Layer 10 of a small transformer language model trained on English Wikipedia (14 layers, counted from 0, width 96).
Take only the direct path to the model's output, skipping the later layers: a vector added to the residual stream pushes a token's score in proportion to its dot product with that token's output vector.

Output vectors of the tokens that the questions are about. A number n stands for (n - 128) times 0.016.
"ersonal": 146, 145, 130, 131, 153, 150, 90, 88, 136, 169, 108, 132, 107, 170, 194, 93, 155, 118, 164, 107, 145, 123, 115, 90, 77, 155, 158, 143, 148, 132, 84, 65, 121, 132, 130, 180, 117, 123, 104, 116, 148, 139, 151, 132, 169, 108, 101, 122, 151, 181, 121, 135, 125, 165, 113, 119, 138, 116, 122, 191, 55, 180, 137, 97, 140, 141, 179, 111, 153, 139, 112, 148, 199, 67, 125, 186, 108, 78, 134, 130, 79, 133, 148, 127, 170, 123, 138, 109, 94, 184, 71, 152, 205, 94, 118, 158
"pen": 148, 85, 165, 127, 172, 112, 98, 134, 89, 177, 153, 77, 120, 167, 150, 159, 126, 119, 138, 138, 152, 104, 112, 117, 122, 140, 150, 173, 160, 130, 144, 110, 161, 93, 115, 175, 173, 173, 139, 118, 119, 156, 122, 122, 135, 145, 107, 130, 151, 123, 172, 114, 114, 118, 77, 149, 124, 100, 108, 115, 147, 176, 121, 106, 122, 178, 146, 145, 120, 125, 89, 168, 175, 81, 159, 97, 116, 83, 83, 141, 87, 170, 139, 112, 189, 140, 135, 119, 109, 184, 104, 118, 133, 137, 143, 169
"–6": 145, 136, 132, 144, 148, 142, 116, 85, 144, 138, 108, 138, 138, 138, 136, 131, 133, 114, 129, 133, 129, 145, 87, 106, 114, 128, 119, 141, 131, 131, 133, 102, 128, 110, 157, 132, 137, 171, 122, 114, 124, 132, 99, 143, 151, 103, 116, 119, 105, 128, 147, 139, 156, 130, 69, 169, 73, 132, 122, 151, 99, 110, 131, 100, 119, 145, 131, 135, 138, 130, 120, 135, 167, 130, 111, 146, 115, 89, 118, 147, 135, 115, 115, 127, 139, 150, 134, 183, 111, 117, 102, 135, 137, 133, 123, 170
"used": 132, 95, 133, 116, 154, 175, 151, 103, 136, 149, 114, 92, 111, 158, 110, 93, 120, 71, 123, 78, 105, 108, 93, 115, 130, 117, 111, 162, 116, 136, 128, 117, 149, 128, 89, 130, 117, 128, 134, 91, 207, 118, 150, 175, 187, 106, 149, 115, 141, 147, 105, 111, 141, 154, 133, 171, 138, 143, 124, 111, 113, 163, 154, 86, 123, 144, 139, 178, 143, 140, 113, 165, 171, 104, 116, 101, 141, 76, 145, 200, 78, 160, 133, 99, 160, 129, 120, 137, 89, 146, 96, 179, 176, 155, 115, 128
"mer": 135, 133, 153, 130, 125, 112, 112, 122, 125, 139, 136, 115, 87, 96, 152, 147, 134, 93, 168, 71, 188, 83, 107, 98, 93, 113, 119, 141, 190, 128, 130, 97, 97, 167, 122, 133, 124, 108, 157, 167, 122, 148, 115, 116, 130, 100, 151, 136, 143, 134, 140, 101, 152, 170, 123, 166, 119, 144, 169, 97, 157, 117, 140, 112, 148, 168, 121, 152, 105, 131, 111, 110, 174, 105, 131, 135, 138, 96, 150, 150, 104, 162, 112, 70, 136, 102, 115, 127, 154, 172, 169, 185, 138, 135, 144, 143
"alth": 143, 137, 139, 127, 140, 150, 95, 96, 143, 159, 148, 141, 95, 176, 159, 107, 114, 122, 110, 136, 132, 114, 106, 111, 130, 137, 143, 106, 144, 139, 110, 123, 101, 81, 123, 149, 96, 152, 163, 151, 126, 150, 107, 139, 146, 104, 92, 132, 116, 184, 148, 96, 167, 190, 111, 144, 83, 94, 170, 124, 147, 140, 113, 98, 103, 167, 160, 108, 134, 134, 53, 162, 174, 71, 120, 167, 178, 82, 142, 179, 134, 126, 85, 124, 118, 52, 147, 136, 101, 165, 109, 159, 204, 142, 126, 138
"istics": 175, 124, 110, 105, 157, 139, 100, 128, 131, 136, 136, 121, 106, 146, 161, 105, 94, 54, 96, 100, 107, 101, 113, 118, 96, 120, 123, 126, 182, 135, 118, 150, 189, 99, 155, 128, 97, 191, 120, 141, 187, 168, 173, 113, 145, 112, 128, 132, 166, 85, 122, 123, 134, 92, 114, 200, 88, 138, 109, 200, 76, 176, 148, 113, 117, 154, 145, 144, 120, 159, 92, 140, 195, 111, 91, 150, 137, 69, 160, 144, 90, 195, 105, 59, 108, 139, 214, 158, 126, 169, 127, 132, 131, 116, 137, 133
"ther": 132, 140, 136, 108, 179, 184, 61, 133, 113, 178, 162, 86, 116, 126, 117, 116, 119, 59, 151, 89, 151, 94, 97, 112, 96, 146, 116, 186, 99, 129, 122, 64, 132, 109, 172, 111, 132, 186, 131, 195, 135, 119, 119, 164, 189, 84, 126, 133, 159, 162, 162, 94, 166, 131, 100, 100, 92, 129, 148, 165, 131, 148, 156, 112, 118, 182, 106, 126, 115, 162, 118, 106, 153, 64, 144, 145, 189, 104, 137, 128, 134, 148, 106, 98, 137, 127, 120, 147, 93, 164, 130, 154, 204, 132, 190, 135
"ploy": 153, 142, 144, 126, 136, 104, 72, 89, 140, 153, 124, 100, 84, 140, 154, 119, 79, 67, 164, 113, 130, 133, 106, 126, 118, 131, 158, 138, 177, 142, 117, 133, 172, 156, 124, 147, 70, 145, 169, 136, 150, 166, 170, 116, 183, 88, 133, 134, 129, 138, 145, 88, 158, 189, 96, 178, 130, 130, 117, 114, 115, 194, 106, 86, 126, 179, 156, 114, 171, 142, 76, 129, 190, 133, 93, 159, 103, 71, 136, 138, 85, 209, 103, 111, 139, 72, 140, 187, 134, 178, 86, 165, 167, 116, 121, 181
"r.": 125, 126, 100, 105, 130, 142, 96, 114, 99, 146, 135, 115, 95, 160, 140, 152, 128, 64, 156, 137, 174, 65, 84, 125, 113, 131, 117, 142, 127, 134, 118, 97, 173, 109, 136, 161, 110, 169, 142, 145, 133, 148, 164, 182, 186, 130, 99, 137, 148, 143, 94, 98, 127, 133, 119, 150, 89, 105, 181, 137, 114, 167, 151, 141, 100, 136, 166, 132, 108, 144, 77, 103, 144, 164, 76, 123, 170, 86, 180, 170, 135, 163, 107, 65, 144, 137, 94, 125, 126, 150, 130, 146, 114, 119, 165, 113
" against": 141, 126, 142, 98, 168, 104, 95, 62, 128, 128, 88, 90, 83, 150, 147, 64, 137, 140, 143, 140, 116, 126, 125, 108, 132, 117, 125, 121, 139, 123, 118, 74, 148, 114, 130, 142, 127, 152, 138, 119, 121, 131, 127, 190, 131, 143, 117, 116, 110, 132, 114, 118, 129, 133, 143, 131, 138, 131, 117, 137, 121, 118, 146, 101, 107, 135, 136, 135, 135, 140, 117, 139, 158, 118, 135, 139, 135, 114, 113, 131, 121, 144, 132, 117, 120, 133, 142, 176, 119, 160, 114, 113, 140, 141, 138, 134
"mouth": 149, 82, 83, 128, 182, 146, 102, 75, 187, 143, 158, 112, 85, 119, 123, 151, 110, 74, 109, 90, 154, 116, 152, 52, 63, 136, 164, 158, 178, 134, 121, 95, 202, 98, 121, 119, 134, 177, 124, 156, 125, 112, 154, 150, 182, 106, 174, 76, 149, 115, 155, 146, 140, 143, 120, 144, 34, 144, 160, 140, 104, 167, 76, 141, 113, 167, 91, 109, 131, 142, 93, 193, 104, 169, 83, 168, 112, 65, 158, 220, 139, 181, 130, 98, 149, 155, 139, 149, 121, 167, 113, 159, 115, 80, 148, 118
"tain": 132, 93, 86, 110, 142, 131, 114, 124, 190, 177, 101, 78, 106, 144, 107, 189, 97, 106, 173, 133, 152, 82, 124, 88, 89, 90, 99, 150, 150, 127, 119, 138, 140, 144, 120, 166, 105, 145, 153, 169, 111, 100, 117, 150, 188, 166, 144, 82, 173, 121, 111, 144, 192, 96, 57, 144, 80, 133, 148, 143, 120, 155, 91, 84, 158, 156, 131, 123, 114, 111, 98, 147, 141, 144, 121, 189, 140, 82, 118, 173, 90, 152, 147, 88, 161, 102, 168, 151, 115, 140, 145, 131, 147, 110, 129, 127
" of": 124, 145, 133, 102, 180, 125, 130, 149, 135, 102, 122, 104, 121, 137, 130, 84, 149, 129, 113, 139, 113, 120, 119, 110, 126, 96, 108, 122, 136, 120, 135, 147, 116, 111, 96, 99, 135, 127, 133, 131, 98, 129, 88, 93, 114, 165, 153, 125, 67, 114, 136, 150, 131, 131, 138, 123, 159, 86, 114, 118, 130, 124, 149, 141, 119, 77, 134, 116, 113, 121, 136, 140, 125, 135, 137, 112, 137, 116, 137, 122, 135, 117, 160, 141, 88, 147, 154, 116, 134, 115, 140, 99, 109, 129, 128, 115
"pecially": 136, 129, 110, 127, 158, 168, 72, 65, 146, 168, 79, 62, 121, 172, 116, 129, 82, 87, 155, 92, 225, 81, 121, 88, 77, 129, 182, 110, 122, 131, 107, 70, 124, 75, 103, 128, 79, 208, 157, 172, 107, 175, 164, 179, 159, 59, 51, 72, 134, 172, 152, 108, 178, 125, 95, 177, 124, 81, 137, 114, 127, 162, 90, 90, 66, 185, 176, 108, 88, 147, 81, 132, 135, 44, 87, 144, 116, 75, 137, 127, 58, 159, 106, 92, 156, 72, 179, 173, 50, 190, 90, 178, 153, 140, 178, 190
"'t": 121, 125, 123, 104, 166, 152, 73, 36, 140, 182, 92, 110, 125, 154, 148, 161, 78, 85, 174, 75, 98, 95, 138, 68, 137, 155, 124, 177, 130, 127, 110, 141, 142, 4, 165, 160, 134, 173, 143, 136, 182, 144, 110, 179, 121, 118, 149, 128, 168, 129, 134, 116, 135, 114, 56, 178, 173, 141, 170, 96, 126, 113, 131, 84, 137, 189, 131, 172, 148, 131, 102, 156, 106, 72, 159, 151, 118, 99, 160, 176, 174, 212, 164, 62, 112, 55, 167, 164, 107, 171, 76, 165, 224, 112, 188, 160

Each question shows what one neuron of this layer's MLP adds at an activation of 1. A number n stands for (n - 128) times 0.007.

n96: 42, 110, 161, 136, 122, 126, 137, 129, 127, 149, 118, 105, 87, 159, 138, 142, 159, 124, 120, 163, 128, 120, 131, 128, 101, 142, 128, 118, 110, 138, 119, 148, 132, 126, 138, 131, 117, 140, 96, 109, 101, 94, 101, 147, 119, 84, 143, 172, 163, 124, 150, 135, 129, 104, 147, 139, 95, 95, 94, 152, 107, 208, 118, 161, 135, 142, 124, 89, 145, 70, 129, 132, 125, 127, 136, 88, 125, 88, 124, 112, 129, 117, 142, 141, 135, 155, 154, 122, 134, 122, 112, 75, 149, 129, 124, 157
Which of these tokens does it push up most? "pen"

n206: 127, 159, 103, 157, 124, 144, 169, 152, 130, 50, 121, 113, 109, 119, 156, 153, 112, 125, 107, 138, 130, 149, 162, 144, 129, 122, 123, 161, 187, 154, 170, 114, 111, 170, 133, 130, 163, 154, 109, 126, 102, 140, 156, 76, 69, 144, 111, 84, 123, 103, 98, 131, 155, 146, 175, 152, 131, 118, 103, 125, 126, 115, 91, 107, 94, 136, 126, 121, 137, 70, 113, 120, 140, 130, 121, 118, 116, 167, 114, 123, 148, 183, 131, 103, 119, 78, 164, 133, 142, 119, 119, 75, 129, 88, 125, 125
Pushed down most: "ther"

n111: 101, 140, 102, 122, 112, 86, 97, 128, 147, 116, 151, 142, 80, 152, 82, 141, 199, 143, 143, 120, 96, 119, 127, 158, 119, 154, 141, 85, 141, 68, 161, 93, 78, 118, 151, 95, 146, 127, 100, 180, 110, 64, 104, 176, 151, 100, 130, 110, 157, 109, 147, 110, 151, 145, 125, 155, 119, 108, 90, 165, 116, 180, 110, 87, 109, 95, 141, 182, 156, 82, 86, 136, 154, 100, 123, 104, 98, 112, 172, 116, 114, 124, 138, 144, 153, 177, 122, 78, 169, 105, 153, 130, 148, 143, 105, 118
Which of these tokens does it push up most? "ersonal"

n106: 143, 145, 142, 164, 162, 169, 134, 131, 141, 153, 113, 111, 147, 84, 141, 118, 121, 141, 121, 177, 136, 189, 176, 131, 84, 162, 141, 138, 97, 87, 98, 142, 119, 127, 150, 120, 119, 136, 135, 155, 73, 129, 113, 105, 143, 157, 120, 149, 132, 138, 96, 96, 144, 103, 73, 125, 112, 130, 132, 129, 135, 140, 149, 165, 152, 129, 111, 153, 117, 111, 87, 103, 130, 120, 136, 110, 141, 98, 103, 131, 144, 144, 173, 105, 131, 139, 125, 128, 111, 131, 97, 129, 138, 141, 109, 154
Which of these tokens does it push up most? "ther"

n192: 131, 96, 141, 140, 159, 141, 149, 117, 169, 180, 87, 129, 117, 165, 133, 193, 113, 133, 129, 109, 142, 145, 140, 67, 108, 147, 126, 130, 139, 92, 148, 121, 137, 103, 106, 157, 169, 118, 103, 129, 161, 127, 148, 117, 145, 106, 119, 150, 154, 131, 159, 117, 141, 148, 107, 125, 102, 156, 141, 177, 143, 156, 138, 124, 112, 114, 98, 143, 128, 150, 146, 142, 131, 128, 130, 158, 125, 182, 143, 155, 141, 166, 135, 129, 161, 139, 110, 119, 124, 128, 91, 149, 89, 106, 129, 114
Which of these tokens does it push up most? "mouth"

n15: 134, 114, 138, 121, 129, 119, 102, 116, 101, 118, 117, 190, 120, 80, 111, 138, 113, 117, 104, 89, 123, 145, 137, 192, 173, 142, 91, 141, 156, 150, 152, 140, 107, 115, 107, 136, 113, 154, 152, 133, 114, 126, 101, 69, 129, 135, 162, 92, 117, 123, 100, 160, 132, 118, 107, 131, 159, 143, 101, 126, 135, 87, 108, 194, 129, 136, 126, 129, 139, 115, 116, 99, 111, 137, 92, 130, 113, 81, 124, 117, 84, 114, 133, 111, 130, 135, 109, 132, 117, 106, 123, 135, 126, 151, 168, 154
Pushed down most: "ersonal"

n163: 117, 135, 142, 158, 112, 107, 101, 130, 149, 111, 123, 128, 116, 135, 115, 115, 125, 113, 145, 125, 114, 170, 137, 177, 108, 85, 137, 108, 171, 151, 83, 97, 143, 179, 129, 129, 117, 129, 127, 130, 108, 124, 153, 100, 164, 140, 75, 94, 86, 126, 131, 73, 126, 113, 124, 130, 136, 157, 132, 127, 164, 109, 103, 132, 102, 180, 159, 162, 141, 133, 130, 127, 117, 170, 107, 132, 96, 89, 135, 74, 114, 178, 131, 158, 179, 143, 136, 98, 113, 112, 100, 142, 100, 93, 115, 150
Pushed down most: "'t"

n53: 87, 155, 135, 134, 127, 118, 118, 78, 111, 174, 148, 117, 118, 126, 116, 101, 131, 92, 85, 126, 136, 93, 128, 117, 128, 121, 113, 144, 97, 180, 122, 91, 117, 169, 121, 153, 134, 134, 127, 139, 132, 130, 144, 108, 110, 135, 157, 150, 126, 134, 141, 124, 131, 115, 151, 129, 158, 95, 142, 125, 91, 140, 121, 125, 157, 117, 136, 110, 172, 78, 106, 144, 145, 125, 139, 157, 98, 134, 74, 149, 136, 136, 131, 149, 109, 94, 131, 152, 160, 95, 103, 126, 161, 123, 136, 89
Which two tokens does it push up most, strongest first? "ersonal", "ploy"

n79: 93, 158, 134, 163, 122, 113, 107, 124, 152, 110, 115, 142, 111, 109, 180, 176, 182, 137, 107, 137, 104, 106, 112, 132, 119, 112, 115, 142, 177, 94, 111, 162, 142, 123, 118, 172, 141, 124, 139, 201, 148, 155, 154, 127, 166, 97, 183, 61, 119, 111, 122, 145, 199, 131, 88, 107, 127, 103, 136, 171, 154, 130, 128, 153, 123, 143, 175, 128, 156, 155, 139, 154, 94, 141, 121, 94, 117, 123, 129, 170, 102, 125, 121, 101, 116, 163, 153, 85, 129, 128, 109, 90, 127, 89, 87, 94
Which three tokens does it push up most, strongest first? "mouth", "tain", "istics"

n174: 136, 90, 136, 151, 124, 148, 135, 163, 181, 109, 163, 129, 147, 93, 113, 131, 141, 130, 115, 133, 78, 138, 132, 107, 145, 135, 159, 122, 171, 152, 82, 152, 125, 100, 140, 100, 158, 131, 106, 141, 128, 144, 103, 158, 121, 100, 120, 106, 144, 121, 112, 141, 130, 139, 138, 101, 142, 94, 131, 114, 165, 120, 121, 89, 124, 150, 122, 98, 124, 119, 95, 125, 169, 123, 152, 95, 143, 149, 128, 99, 167, 132, 144, 133, 171, 151, 159, 120, 105, 124, 86, 123, 145, 84, 135, 103
Pushed down most: "r."

n177: 114, 117, 166, 127, 132, 157, 136, 165, 125, 150, 119, 126, 151, 138, 102, 146, 153, 105, 117, 134, 125, 110, 145, 84, 136, 121, 112, 99, 152, 73, 77, 165, 201, 156, 137, 150, 105, 103, 151, 117, 129, 136, 95, 161, 142, 202, 135, 159, 128, 109, 116, 128, 186, 117, 114, 132, 136, 143, 125, 122, 80, 149, 115, 118, 138, 124, 137, 104, 120, 155, 119, 100, 134, 177, 87, 150, 100, 158, 131, 144, 125, 129, 139, 124, 106, 174, 176, 158, 148, 143, 125, 167, 139, 129, 106, 162
Which two tokens does it push up most, strongest first? "tain", "istics"

n120: 33, 132, 125, 153, 167, 138, 138, 175, 164, 78, 105, 200, 155, 87, 117, 158, 110, 137, 118, 130, 176, 163, 116, 121, 138, 114, 113, 150, 135, 149, 118, 145, 154, 125, 118, 128, 129, 130, 161, 143, 143, 122, 135, 125, 121, 103, 99, 103, 134, 122, 125, 80, 115, 115, 141, 143, 123, 99, 121, 159, 158, 159, 150, 147, 105, 138, 192, 140, 137, 113, 137, 111, 168, 121, 188, 105, 130, 110, 142, 138, 133, 147, 112, 147, 110, 136, 157, 78, 145, 147, 123, 102, 144, 98, 111, 133
Pushed down most: " against"

n167: 124, 162, 147, 157, 123, 125, 151, 158, 126, 115, 146, 129, 116, 132, 122, 133, 118, 91, 120, 137, 66, 116, 173, 126, 142, 156, 106, 128, 115, 159, 105, 109, 99, 83, 163, 142, 151, 154, 128, 115, 128, 160, 94, 153, 169, 92, 108, 163, 103, 102, 119, 104, 102, 137, 106, 117, 127, 132, 132, 106, 183, 128, 123, 137, 115, 192, 134, 147, 143, 133, 143, 98, 87, 64, 101, 170, 118, 138, 165, 168, 139, 133, 110, 105, 122, 124, 96, 126, 133, 115, 73, 114, 104, 101, 67, 107
Which three tokens does it push up most, strongest first? "'t", "alth", "ther"

n161: 92, 134, 89, 161, 110, 125, 89, 56, 134, 102, 164, 86, 171, 119, 114, 153, 146, 146, 184, 103, 135, 117, 139, 102, 113, 88, 172, 134, 172, 104, 124, 139, 161, 142, 148, 116, 104, 169, 142, 147, 149, 145, 142, 80, 122, 107, 100, 120, 130, 189, 126, 128, 136, 119, 96, 114, 167, 136, 151, 176, 144, 158, 149, 150, 142, 100, 126, 143, 100, 80, 89, 126, 131, 110, 160, 146, 171, 116, 135, 169, 101, 101, 139, 118, 111, 141, 143, 129, 117, 129, 159, 150, 111, 174, 107, 112
Which two tokens does it push up most, strongest first? "pecially", "tain"

n67: 149, 175, 184, 127, 142, 101, 67, 76, 122, 118, 120, 125, 98, 113, 116, 139, 130, 132, 141, 128, 102, 128, 160, 131, 165, 135, 160, 147, 154, 123, 89, 176, 128, 130, 121, 124, 154, 134, 122, 120, 97, 163, 87, 143, 132, 125, 114, 116, 102, 147, 119, 106, 138, 163, 95, 93, 98, 105, 186, 140, 120, 149, 150, 48, 124, 128, 125, 70, 154, 148, 114, 92, 128, 134, 113, 83, 141, 82, 172, 133, 135, 147, 119, 86, 132, 119, 104, 121, 99, 165, 110, 126, 157, 98, 94, 156
Which three tokens does it push up most, strongest first? "ploy", "alth", "'t"

n40: 43, 110, 101, 139, 103, 124, 139, 129, 167, 116, 97, 126, 119, 95, 155, 186, 138, 149, 121, 122, 160, 129, 125, 142, 125, 156, 139, 92, 162, 107, 149, 126, 149, 113, 130, 136, 105, 153, 116, 137, 77, 131, 149, 150, 135, 85, 119, 133, 85, 94, 119, 98, 146, 126, 121, 86, 116, 153, 117, 142, 131, 71, 147, 146, 120, 107, 143, 103, 135, 100, 131, 133, 157, 119, 143, 127, 125, 131, 140, 167, 137, 127, 111, 151, 108, 59, 124, 144, 154, 118, 97, 106, 116, 159, 68, 113
Which two tokens does it push up most, strongest first? "alth", "–6"

n149: 129, 141, 135, 98, 109, 129, 146, 130, 140, 155, 116, 149, 113, 132, 167, 138, 109, 114, 182, 176, 130, 118, 113, 186, 119, 129, 144, 184, 93, 151, 159, 88, 150, 168, 141, 123, 107, 120, 151, 108, 100, 46, 126, 120, 101, 94, 113, 84, 109, 119, 146, 79, 150, 139, 140, 149, 92, 105, 85, 123, 122, 91, 123, 105, 113, 85, 109, 146, 112, 89, 115, 109, 108, 133, 118, 157, 62, 136, 136, 130, 106, 77, 126, 103, 106, 115, 159, 138, 143, 121, 128, 103, 116, 120, 92, 144
Which three tokens does it push up most, strongest first? "–6", "tain", "ploy"

n182: 113, 108, 142, 118, 158, 138, 194, 129, 129, 224, 116, 139, 113, 125, 87, 115, 152, 115, 119, 152, 127, 100, 83, 141, 125, 145, 122, 114, 132, 140, 107, 130, 96, 153, 128, 102, 117, 116, 150, 111, 133, 119, 107, 137, 172, 91, 153, 111, 157, 136, 113, 128, 83, 146, 138, 93, 178, 164, 99, 120, 130, 109, 135, 151, 114, 120, 115, 133, 134, 116, 110, 152, 147, 112, 135, 98, 123, 116, 102, 160, 142, 135, 97, 119, 81, 136, 123, 102, 119, 150, 118, 119, 107, 111, 118, 136
Which of these tokens does it push up most? "used"

n180: 138, 133, 134, 121, 107, 90, 99, 114, 115, 108, 158, 137, 122, 77, 65, 140, 162, 171, 188, 95, 87, 127, 123, 93, 149, 142, 175, 75, 174, 64, 116, 148, 132, 133, 121, 120, 129, 138, 146, 134, 158, 148, 72, 99, 131, 123, 149, 177, 129, 111, 113, 121, 146, 150, 133, 106, 150, 163, 160, 154, 167, 89, 121, 138, 109, 188, 132, 126, 123, 156, 114, 133, 153, 122, 92, 121, 92, 146, 103, 153, 136, 138, 150, 122, 143, 152, 134, 142, 125, 149, 106, 102, 120, 154, 117, 145
Which three tokens does it push up most, strongest first? "mer", "ploy", "'t"

n29: 199, 127, 191, 127, 183, 101, 148, 119, 130, 144, 170, 98, 101, 133, 134, 121, 126, 119, 125, 138, 88, 111, 153, 99, 149, 169, 155, 114, 148, 64, 129, 122, 145, 96, 145, 136, 136, 126, 140, 161, 87, 159, 104, 116, 170, 95, 119, 139, 122, 135, 92, 116, 156, 156, 128, 95, 100, 129, 161, 109, 158, 68, 98, 109, 121, 84, 154, 111, 82, 124, 109, 136, 150, 110, 143, 81, 118, 130, 149, 124, 168, 115, 126, 155, 147, 119, 73, 151, 153, 162, 115, 162, 131, 150, 109, 140
Which of these tokens does it push up most? "alth"

n190: 114, 109, 112, 120, 120, 98, 131, 134, 149, 151, 97, 111, 110, 111, 117, 145, 127, 120, 90, 83, 123, 183, 135, 135, 141, 171, 147, 134, 142, 118, 135, 145, 100, 96, 131, 116, 157, 103, 101, 124, 115, 107, 114, 137, 95, 169, 140, 124, 126, 151, 142, 111, 145, 120, 192, 129, 129, 131, 103, 108, 117, 123, 140, 148, 131, 114, 133, 155, 134, 157, 126, 114, 106, 120, 77, 117, 111, 189, 121, 121, 119, 111, 174, 141, 134, 114, 121, 148, 170, 125, 167, 125, 133, 107, 112, 104
Pushed down most: "pecially"

n112: 126, 141, 154, 129, 126, 130, 137, 136, 160, 157, 142, 156, 124, 127, 171, 141, 168, 130, 126, 144, 128, 146, 128, 157, 98, 125, 112, 134, 148, 100, 113, 129, 106, 149, 122, 120, 84, 126, 110, 108, 84, 129, 119, 146, 170, 114, 115, 88, 127, 139, 136, 104, 159, 149, 72, 120, 126, 111, 129, 130, 106, 134, 119, 91, 88, 130, 145, 117, 163, 148, 146, 133, 131, 88, 146, 121, 102, 137, 151, 93, 141, 116, 109, 145, 140, 106, 157, 107, 128, 86, 147, 91, 102, 51, 107, 127
Which of these tokens does it push up most? "ersonal"

n113: 159, 114, 147, 195, 150, 125, 169, 151, 133, 179, 129, 143, 174, 146, 144, 125, 128, 150, 100, 134, 142, 95, 155, 138, 123, 151, 94, 160, 123, 131, 138, 139, 120, 119, 127, 131, 144, 68, 111, 131, 141, 137, 133, 116, 92, 134, 107, 130, 144, 144, 162, 90, 107, 133, 170, 127, 117, 100, 132, 114, 95, 118, 122, 129, 91, 133, 159, 149, 117, 105, 117, 128, 171, 164, 131, 139, 185, 94, 136, 69, 127, 105, 141, 90, 141, 139, 136, 143, 97, 136, 119, 132, 165, 132, 133, 126
Pushed down most: "mouth"

n251: 127, 114, 112, 123, 136, 131, 136, 122, 75, 225, 94, 107, 117, 141, 111, 173, 94, 113, 152, 138, 73, 135, 162, 146, 118, 114, 122, 152, 128, 104, 158, 118, 138, 114, 121, 90, 146, 97, 116, 108, 129, 145, 108, 129, 120, 141, 126, 177, 176, 109, 150, 115, 136, 76, 173, 141, 138, 119, 131, 99, 127, 140, 138, 100, 156, 168, 131, 137, 122, 130, 162, 135, 117, 120, 168, 111, 165, 111, 167, 121, 178, 186, 123, 120, 131, 150, 133, 107, 137, 150, 128, 137, 126, 101, 127, 154
Which three tokens does it push up most, strongest first? "'t", "pen", "ther"

n24: 114, 145, 130, 75, 138, 140, 158, 146, 126, 135, 116, 187, 150, 125, 107, 103, 95, 110, 109, 127, 133, 100, 159, 104, 103, 147, 155, 130, 111, 172, 135, 129, 180, 161, 139, 144, 123, 133, 151, 129, 103, 69, 127, 116, 139, 156, 109, 74, 103, 149, 167, 117, 141, 74, 95, 153, 138, 105, 93, 98, 135, 149, 134, 101, 129, 150, 149, 112, 103, 89, 169, 111, 116, 113, 158, 130, 105, 162, 100, 152, 148, 121, 154, 170, 140, 104, 139, 115, 115, 90, 114, 92, 130, 147, 168, 102
Pushed down most: "mer"

n184: 159, 162, 115, 195, 125, 149, 103, 128, 83, 142, 177, 134, 144, 113, 158, 155, 151, 112, 111, 170, 183, 134, 132, 133, 91, 158, 142, 112, 126, 48, 104, 83, 132, 110, 108, 119, 139, 89, 124, 131, 129, 125, 153, 147, 158, 126, 109, 113, 108, 92, 161, 123, 126, 142, 185, 177, 90, 134, 130, 117, 130, 113, 124, 150, 129, 90, 107, 120, 135, 173, 126, 155, 114, 122, 154, 129, 106, 135, 114, 140, 119, 106, 156, 137, 125, 156, 111, 80, 104, 111, 126, 106, 146, 149, 155, 97
Pushed down most: "'t"

n77: 104, 90, 159, 151, 107, 108, 115, 134, 128, 119, 118, 111, 136, 151, 163, 71, 108, 142, 127, 108, 125, 145, 132, 128, 141, 150, 143, 150, 121, 98, 125, 86, 167, 130, 132, 98, 150, 144, 120, 159, 128, 136, 131, 151, 139, 124, 137, 121, 100, 137, 76, 143, 139, 146, 162, 115, 124, 86, 130, 143, 176, 114, 177, 73, 162, 123, 144, 153, 161, 141, 176, 159, 127, 163, 105, 90, 109, 82, 122, 126, 109, 163, 141, 75, 137, 118, 148, 82, 130, 61, 134, 164, 134, 98, 115, 134
Which three tokens does it push up most, strongest first? "used", " against", "ersonal"

n88: 76, 115, 150, 109, 97, 116, 121, 139, 122, 117, 111, 86, 130, 104, 108, 142, 153, 128, 178, 97, 177, 120, 152, 99, 102, 81, 91, 116, 136, 110, 130, 140, 94, 146, 163, 133, 126, 122, 165, 155, 103, 140, 159, 111, 101, 116, 169, 135, 128, 163, 141, 118, 135, 141, 126, 119, 102, 116, 116, 134, 135, 137, 110, 144, 114, 129, 138, 147, 113, 134, 111, 114, 153, 101, 114, 122, 131, 152, 151, 95, 124, 152, 135, 109, 98, 133, 103, 131, 87, 109, 125, 137, 90, 191, 167, 122
Which two tokens does it push up most, strongest first? "mer", "pecially"

n103: 126, 126, 89, 162, 122, 100, 98, 162, 134, 133, 128, 119, 111, 142, 194, 145, 167, 105, 82, 113, 182, 137, 151, 115, 130, 169, 120, 122, 151, 107, 143, 117, 130, 147, 131, 111, 136, 152, 141, 137, 140, 106, 149, 118, 142, 166, 135, 100, 131, 150, 148, 89, 160, 99, 165, 161, 101, 124, 71, 104, 102, 115, 143, 141, 121, 134, 157, 99, 137, 85, 110, 115, 142, 108, 139, 98, 142, 187, 91, 144, 133, 94, 142, 151, 142, 100, 116, 123, 94, 120, 142, 119, 136, 140, 122, 100
Which of these tokens does it push up most? "pen"

n243: 152, 124, 121, 120, 105, 110, 111, 138, 125, 95, 206, 123, 138, 121, 101, 151, 151, 135, 131, 135, 130, 110, 136, 149, 93, 118, 126, 118, 90, 112, 113, 175, 97, 131, 71, 153, 152, 89, 122, 129, 145, 140, 156, 144, 131, 154, 105, 123, 113, 188, 115, 140, 174, 144, 135, 152, 129, 120, 127, 149, 114, 159, 93, 141, 148, 62, 148, 89, 164, 132, 135, 159, 133, 113, 140, 132, 104, 154, 99, 127, 145, 143, 101, 156, 143, 121, 144, 140, 116, 114, 95, 133, 124, 120, 118, 139
Which of these tokens does it push up most? "ersonal"

n169: 143, 123, 102, 133, 163, 149, 154, 143, 140, 173, 101, 165, 172, 144, 157, 135, 122, 130, 108, 92, 111, 115, 128, 121, 115, 132, 141, 144, 133, 149, 112, 149, 93, 104, 141, 86, 153, 122, 126, 110, 125, 171, 128, 141, 63, 128, 131, 130, 117, 143, 86, 192, 160, 150, 126, 113, 125, 86, 154, 116, 165, 128, 147, 89, 171, 161, 121, 149, 134, 106, 142, 135, 109, 166, 125, 142, 120, 114, 152, 164, 142, 102, 124, 135, 113, 94, 159, 109, 157, 120, 94, 144, 153, 135, 119, 148
Which of these tokens does it push up most? "'t"

n73: 186, 112, 121, 125, 86, 121, 120, 114, 142, 76, 143, 139, 147, 105, 143, 102, 109, 137, 170, 144, 130, 128, 126, 116, 130, 155, 146, 85, 124, 80, 134, 135, 163, 133, 157, 62, 121, 122, 128, 85, 172, 144, 133, 160, 134, 136, 129, 107, 131, 119, 154, 103, 153, 128, 105, 128, 157, 118, 99, 120, 170, 102, 173, 99, 106, 109, 127, 152, 109, 129, 136, 125, 115, 172, 139, 160, 115, 121, 151, 143, 117, 136, 128, 165, 101, 106, 167, 144, 152, 98, 114, 177, 141, 122, 128, 144
Pushed down most: "pen"